Layer 4 of a small transformer language model trained on English Wikipedia (14 layers, counted from 0, width 128). Numbers have three digits each and are written without spaces.
A neuron's activation on a vector x is GELU(weights . x), where the dot is the dot product.

Input weights of the MLP neurons that the questions are about. A number n stands for (n - 500) times 0.0012.
n53: 678336386440754580557398465730416450500449420564591523645535556409346578622575227504552564672700537496634591516418496496500555380432430379496282543368622534325290398301238575748236589302621635627603440472365685421523278626451500379394664654439612103451539393727540668406598446550459802454416475256488496622465504575306615372694654321394455441355420861532596481573350653473504439584593
n85: 484892751538434467386403335593524518569625438509378586425619389508548622603481656450650564588453400645256522492631487400260698398500551440711563575521525520522676434465571604366417548521504332701682415509809564635375466553331569650587304328552452638476412443647323469604472504481650780156380610646651513662308159428380622434307733268208725360125367434765586682569361389607538545325475
n161: 467728479431300209664500395652277333500553793658719591389482717572367473733568454465666521518584314591237417572531543394546590300588655434597483532588626497260654457522525490608504385436422510766428482545496540720572345476292414447675427407633432525356612455448547511571514391445436475469497433809568398448500343370482582649646592412334445475422471550381532317580608606564460651313312
n163: 358360704427287360521389447340421486566466492500560429726354892393309300536605584899399639423604349683517724909492586634538461522491392439326476687361341778559625441703593533351454597500364810696659366681357400526566592363381519411416252252320216462565406296513226371428672496612455617455583656347380487661650674402559527352491403543611418358462714441560692571313367661563462588468622
n172: 561531604742538374350523465551275463291527715442887496492409507663375710619374345641645389573527344508593395531496625486694222535575457349657605377449419152447496436627508592318473484660473297677523473548527563558585460552480669573372425206607361593644566588333519885592463485570374500623439710261481469328511532324492472527736421472455685562331669325535511583553635354398535334590443
n206: 580508782365388509569465456504626571294391474415315584586111481579623363500325600741292341657660373508429488540410440420484228412684474371435334574219468565350446627472617579507546609508508417561361580488415516370519178397309448480484424669840339704425445518504295537461639616362583381602337258645614488466565475759457504706475492304432658615391620477421373662607599420512598803343547
n219: 208376329355633250636561344775472420469646327874507427593679297547483473615409479650544576507606470427604549449306489398592407417507631515368523500453407354454534391386557599611426684398425459294691518574546529486283548455411480390737624500725561464459356410618446634443462588658530373583540579850507405420427522271344649571350574311528613439464664585482567599514482526570636528427401
n224: 541511460485388554371426508638425516561522435476404475423388660481353617641557316263458458449534301586411496392388604554427622310519497318636600588658626293438612531496595275486689458348533500295392526706569681585496591621283456478462384419443475478405448303523578500540380486530430504457327462562600493689453243528485615311532595497475602852423470329762165685432659436717389701514879
n229: 475458494399601527432745581439397583515647404279515547434322466537359560284437527412440520744626541731552478665603537403569370629555557376562338500528527435548500405553521405489673450419440491346509531697545324613424633406466639482462617549575535443506652720388515487479419396617544295407539541446621466351403475483491443512338447363523491576551614390476592539721297654560464636492497
n247: 395588573831507649604401422481675434208719558504437532350331347615406607473477565678528451420608481608633527574406604486406736574552534353593431511410611721457577507511314437535381345467474349453844426473554549600444602507549492438527511596386273669426408379269500618412444413656573541773385293620529336383350454514351665562335768437418391393624526486489378345740467470395647245401438
n264: 634538443481377595400389624481463561311523613459596325416437384446307625557503250623558533432364250784454680962449504423666443562547661402485274340500431430532684528496288442353613555760439460381781477741721445239449426426492600663472504240713427279558508439661466651454354504466684284482507344332378384603519548485379432500373433486659577427470383523733564534515400547677515511564462
n272: 625540551780532566504420414357433685613460439445536589634333593463469493740322496238551710446507534411522393493517515507450536522289493392479640182415372447508508618365659611414525691547572938564537552575550362555430597468184456348617541285459434485584555359339485424098423236411622434598406644500547470401585568462561591489305605414314587452417403532485429504440482522665420631338558
n281: 537436575552392515552401434367508429531479378645605576425445500581398555557585663650470570567369559514648534516737413735487527459464460425651525436237322620363486522533300456637479536505425508537657421458508503541381483458614385463589604406614607390464487546608516514540616471500517467526445528551478563536613517495564508413537389356362485565457580492500426566636303536455530490625614
n290: 541503760667221241300466488490417671570572484507314490377399513531304323624441460367513563538483350535386450725572594465473651427531494539713645435444300577595615560482592454519689807622425552567583417642598405497279240553564523370681458486454585397362376348606459479483503685515529347361335550500686594586574475402436529483401712294513576514449661639524493571390665493564579490398439
n293: 523347333572493351643686484760493644330493454535443661425573527367510413546523276569375442724453407420539582374561348461539597323496450551434574511416292521337755507500681418476658655260397585521554493666623529644576518503448492521352442650699296589548321419551539463852418574658354316390358366447457438324476694435564440454423588257479633644255482479303574535476310544528650580616564
n336: 375531324557488695414604655452500413613362325646554515390435476604416459312383420534414754422522621462371388481539430347587689497430580341616544403436323637336467622409544684485444455478478521512478459510550506481521506402396514437582330459474479642407456600299430412453527689602553688491575582388308580345650470581525569317530549611476545639616426292361577426610301272506418543415391
n359: 588569536629657315376588369544511481351464439712354425431425390694465476341493571429524363387689341363592626346389666399684452518567360549341568464392621489608481584635609643600741402673681604643401445342600429434612466284458680442621444485395455358420471492665526746438500525733351629405301523584643378676454253250504470547394631470676556710511511453690461626283379224536599557371489

Each question shows a token from some text and the vector x that enters the MLP there. A number n stands for (n - 500) times 0.0092.

"-": 483479621499429242390379663434552549596423531428404414563689525602650611550514479587545219514552469448443476426484510592495704649405626459427345519483528451627558507401470540499527651347633475296258510437512680513652562580485488509546399728604562557556520545503448455574534559417476403431655423570295679490552394477480516480522327430518442438510357481573502717589558463432483438466346
Which three neurons fire most, strongest first? n206, n85, n224

"=": 365472620479399292429419595358752698680382402439268551500624538513604507571556616485551206483655424502431448476532598628569660705422430423481409464517638575609582427501417493451561533495622404372325493398547587568572565713563499466617401675604589411453586546547439458506431593439388408417553400468359625442393439480579571655484513346483509392492392484522611477635414494541465426570399
The two highest activations, in order: n85, n290

" 2004": 427614570643491389438522604359518551851461496527435504484644562531663614517458448495494395525702401391579479499588472606312568560404495525457349508429363419509570257447420458553610805369599538534487630481471490383458434712395488585538516701606512373668614490452638421426377568390432444296707342378337674422452645371571552617611510504557341462615432424474447545452520581409549314512361
Which three neurons fire most, strongest first? n53, n290, n293

" Northern": 463511624533498331540381517518502565694607513501434412578476625444523585590418400439547390462562455453336436410385343690651629502411420457279535485495474488481581514325553558464502695484414504433396551489371594373656591772485683621495472564519564465579735550593421583577419402510503324439626235467357738488676437432634455600534340507530460326550470475613505503534506588478501392539274
The neuron with the highest activation: n264

" established": 469588584450425283473391515434576551706509623513391413515519567459629548597483488414551309554545622378432416459436570637580587502410424430386428579553530480560399420406418486663623591411515420429270496453411658473529656602646525522495278649452479526567579348356405457566479526357427407485558416570308632412631467493502718450588496586472427467605489427705535600564559547654580440554348
The two highest activations, in order: n224, n161

" California": 470556507573409278447387473441588652699434459483409518470562569438672567672472429380484402457592365312485591466501426582385626502480436512338415469539457396479470439338582541558567711581545482415376467467448694496674588679419539589614426647546475398672610436536586454454431420344363396490499323463363680474789630428593518525508341730489502410686535456505513448573549553511579408484418
The neuron with the highest activation: n272

"ment": 478543536585533359442454720378450546572410491468443362494728585767717680505513548527597407503573574306371509446516502648556725546331471467316279495442526458613557420438490485433585561596549393497470388425491625411505480512675507497562530681434546434515593677498580547479614349320383460406660386537347807394523444542524591519620545438324443455623481338398399307526504588472579396545357
Which neuron fires most, and how strongly? n281, at about 0.13

" after": 402417648572449236616326560471569625514378516604387483461722509449621585577486476481453444412626410441400596319379442674605612553506587533397377506425455438490536427375528419470552721409512460280440563438560664473578442642616556407575434557545386510638532488469646453446429606565382421468591366456395516403597524523523506564563494544598503491439357473610472616520642468557625423527491
The neuron with the highest activation: n293

"Ab": 358540630516395363429398605606546662453543611592360464411708372604552690515460546509617353484503448581569495470503557657475691546288616368634476501392532490524621353267467524520516765417377397252336553581391602342598614630589605484582379567462492312477442567535572548544500592282514397462836422464343606522542473544455353639484363471541487473515448519512505564481441446602537326575454
Which three neurons fire most, strongest first? n264, n219, n290

"ub": 476428519519487345480431629571595541420537568578360443601538421621648394570426576558757386534580448401436560558402600619503727563434549585469357555409481570500541428240516567527609556402588423365323449526549562384564487584599552511622321605588405445533656553497492478516505493454586545479580387544318525454581498585562446665436329602481417278557362546680438333452391563397502219652363
Which neuron fires most, and how strongly? n247, at about 1.2

"le": 478490554525562380492476534403493460625412540385300413491553583683612577428489565440622338524609538427508489458410432656409638509433478442331254550569491589635725481493360446556511588491525475429455368375496622330617497509459420568659540759401512419630571813533614501465448459398461561648606469552252694368603436533421472396667563710329393507609421494494541388500511535535446282566329
Which neuron fires most, and how strongly? n53, at about 0.79

"mi": 357513384527451404440497667393440492703543680342423660510549548558687504407494530430589269568643515411506482342478588560444579542381585351156274492582619448678663448398451507576477436458479483514440445550568585357623686575485512427597509604554453454533541732362578446531549379385489589387474533417381603376569327508576369518521502464490556427718479347527566581480551528624633381682328
Which neuron fires most, and how strongly? n229, at about 1.4

" and": 522449411422467277443290581481573520504493467550359427504487645522656566425533511505598371513641522349595592463496456587528675746477478505414505539482594504515618496317433526452471513471584422301292512455537662455541615604618428696479454710527467493664507590451535503439421609457489439508609427571308717551596423562587435572468502510463260483519327256534514404549535514523612339545387
The neuron with the highest activation: n247

".": 513521529488438264539496565451508455664310602502424414471622461522559725411405535561496250460767377521440491379453546606467732698382593546297392525458602501644550337512420518507493681601586499557345466394425692466648554620468460506527572598461509422661594625458615401491433371448432378534551324410359624436460575629443490571626418492530384480521555394450704489512479355486545538619378
The neuron with the highest activation: n53

" House": 435456706554479338527438602436409524643332486516366542538509555507664643533521491320515309399576485414405465527316451587444691572568471341388431558354554420396593438400490426558535633602511460455315474409435624424785454655652612521454367688560464491645725635388361568560448503549472398568627403361390688504703551393670372454619396629397432492554504494548493412468613551589477401545377
Which neuron fires most, and how strongly? n172, at about 1.1

"erg": 354486574495382471466402522586562541649549601505473561465469546607749440341530417588592298535543462386429476456482599612459532501447499538534452394344591504587554519383382502519638717426597433518416480555292614250572617689461672442814494585371478373619525736485581462652477541447613510380836324523288440341601381655543426389633367398488476389423415411434597506492577504573576457395329
Which three neurons fire most, strongest first? n336, n206, n161

" 15": 454551665661378350351360486452507494628281600498305435478595604502547756530560526464432309586494534491589561482383600696506673596461604416542492670280541590505529306457448413568502722425540546474510554420467650359560574603461434459636432621619499413523580520413487399456388536416525462460548430357254659461437678548506447513730429659522392440473331472519515543492460573419534493540357
The neuron with the highest activation: n53

" the": 435482624455436142442432590368554544538463582486464572491595679579577583523541574458625416479558474453480498469489447640494517626404475436410507513476503568475484481495394581547500630474520484334458475401382664454562547710548579596504385582600601432535661539518484466500548505402435404408674432488366725517577605470438467450510465420433424418550449438598637464466554454456566445502372
The neuron with the highest activation: n163

" Al": 437526516421406363538386418508639458614467568492332375559601474546548738496525492419631387560398435456518443352454494705526720614335646427365403461486514544410705314321351508671485688430422424364439593530496573375647582780608631490511414449509561379586430511560426554543501406352497379531625498552265711543606597468627482586604306596551501474570422473502484382542389447622510519576312
The neuron with the highest activation: n264

" to": 492461638479486202405353512389522555685493547521423554503654659532520617503411450501632470597508534402456481446500550593499599568369477458461450521464503527480646423478297521542572597321552378311429485443428548505498611477460504482608543633479470480527605436612490522526482553390548376472522402422356560401568566441593710511586529507495473589533418390620582448626540534467561343558433
The two highest activations, in order: n281, n53

"ial": 291489456541353370403516658596549692649483522327422578498499603599656619372530522408578202609494548415418480413307478603533665532400496469406424543462527457694554490351420483457554532454570432389515461533421672517587557575569502628445472656484459427530590768545410482513577426436473615469625473558377596364491487435639479603450715479431490542614542303615398435476620538498472311623216
The neuron with the highest activation: n247

"ico": 192597522633508445456448490391577572742320627431458572518673561585636577374424613407586459550457446486423579474495462579308609521368451605529267461551469449456607333442550463470558658445421489448400377374334587371613565532573500561572519759393470386631581824599475506569457409440505498506790362431337676611580511465654467497709421384426559393643497300361492460552610408524524448570433
The neuron with the highest activation: n336

"\n": 448490687579324264420349606492638492547402605516450517602583427465677642478465588499502236422490438404467452564464389527456654671393577574326420533447495561488679435404452547469545654468569411339290467477384663485582572500505466508570480683638504470699668487448554468568547518407513246441654392538310586490600523517520545584441538445482470453517453492504580587586549428529652344511304
Which neuron fires most, and how strongly? n206, at about 1.7

"37": 493564541636429285493399662573578581623350599452393463497642525456536781489478379385497340528600513420527435368334562692460701603431592602266502502268608435595419557514357360465480710473619488437303435488525732510652710520547523598596382650506549371471629613533501515433389464374379455478556406524392717412571500516595452574531516623477480433496398480480527484459483467624548371473397
The two highest activations, in order: n359, n53

",": 490441539560472318475434633371584427538534543477326321512655607432610678344565712538511346578680598453407515471558395658518638680415518605433316528384413605608742437469507439438487596511429559426524530430571614524567556504573457573593495553477513379575661617411439496500532437331533395487696504500190689476501479417663449485515484481435410496660503222554503443478403435534484345538327
Which three neurons fire most, strongest first? n163, n281, n336

"emi": 406538554512440394511470521395324707737446523471448598439586514541822510421465418369615282446655480368580419451471716718573582534308564494361318442424617357543552274399483503540603580584466436523414491521404728431683634470537557388610490496460585503603599709443667483582346386443497433362610464476489575480665366390615356641514333628530553340483451423484595629479434487349609408604457
Which three neurons fire most, strongest first? n172, n359, n229

"Spec": 384525595407599383523448517503556548481458585541413500654526340478715699503529572457463378502602469352545466470580348785489661553487457352501333554359558529566519542341405453488519642455614361478313492576250669335605517694678537588630373593440538504640560580454460455726483447366492350441696351597312668526572511500611258596542393462378465470578399543534592419516619357540564407457333
The neuron with the highest activation: n206

" —": 444456615436473301508347624508475678763338548484418511435578540324734768451402607476499421588627433432535597469387532548288620681569500520367452547471510405485674333436524462562548587487556554317358538493458451568556599634542558524581564661509467345608545512479518470418418428437440403364423268424274638500585548575572572514641358487562391521568342417577598486551620548536521350529410
The neuron with the highest activation: n224

"iga": 465438506506458453580533593425443560583370571425405688627842456606722585637399531363507413581528579463420645527455382699302530506301449672415411440383447545533557435364417506535453561414708496518467440337442734626589671650480526367586431603392319469598614760387454559564451459543427434417587422524575584359550429473518301526570499487287594445694511229447561514538459413499487479560431
The neuron with the highest activation: n293

" Netherlands": 500689647490392335411329486532678619796455487495289418429591509547771650581466502475525379515515489382344578500428386509448490511355394560421506512563476512562556333418478606376463689451686482362434484498470769655542693702532621572538401593462437407572616514410588392605365475426379446473664364395444622511664636377473474571544345633494373460629422551505685386494307521467595483439390
The neuron with the highest activation: n85

"ing": 419497562450502359414552721289485515672539450522276422424518661635632516563416604608665280618533627455373489435537445534540649485422394439455359489370578502575597383284339375508558612515543437390447424514460636503473592604578607569576486701522516425630531599531629417472551495383407491416631450459310622295424447548535602423695498533428387572709406341497483447527601673527538366569374
Which three neurons fire most, strongest first? n229, n336, n281

"E": 554487643463520386493532571289485614573454596381387553575614544491654521589539456359632428545627516447631335341515399571502585597308481613367351495415560436621630439179526492540445518407456462527484476463350635564670610778525596479580406626482542515647628744572556415541446341337516395369524473469265520586539544358677387567387483667404363417728447366512575329487403542465570396615376
The neuron with the highest activation: n272

"–": 555546546560443338516415709534470544593514568455399537556633485564621718295509498650535268429744339345453474538313609594551686580417565510269480573418558481547539388353350479519539651552567490405522478165404580396551610739476648414529474544562557582456585735386566466486328560519472435456560479455416560486520511611413373413362317589553402538560352434590606526575538427441535467570339
The two highest activations, in order: n359, n247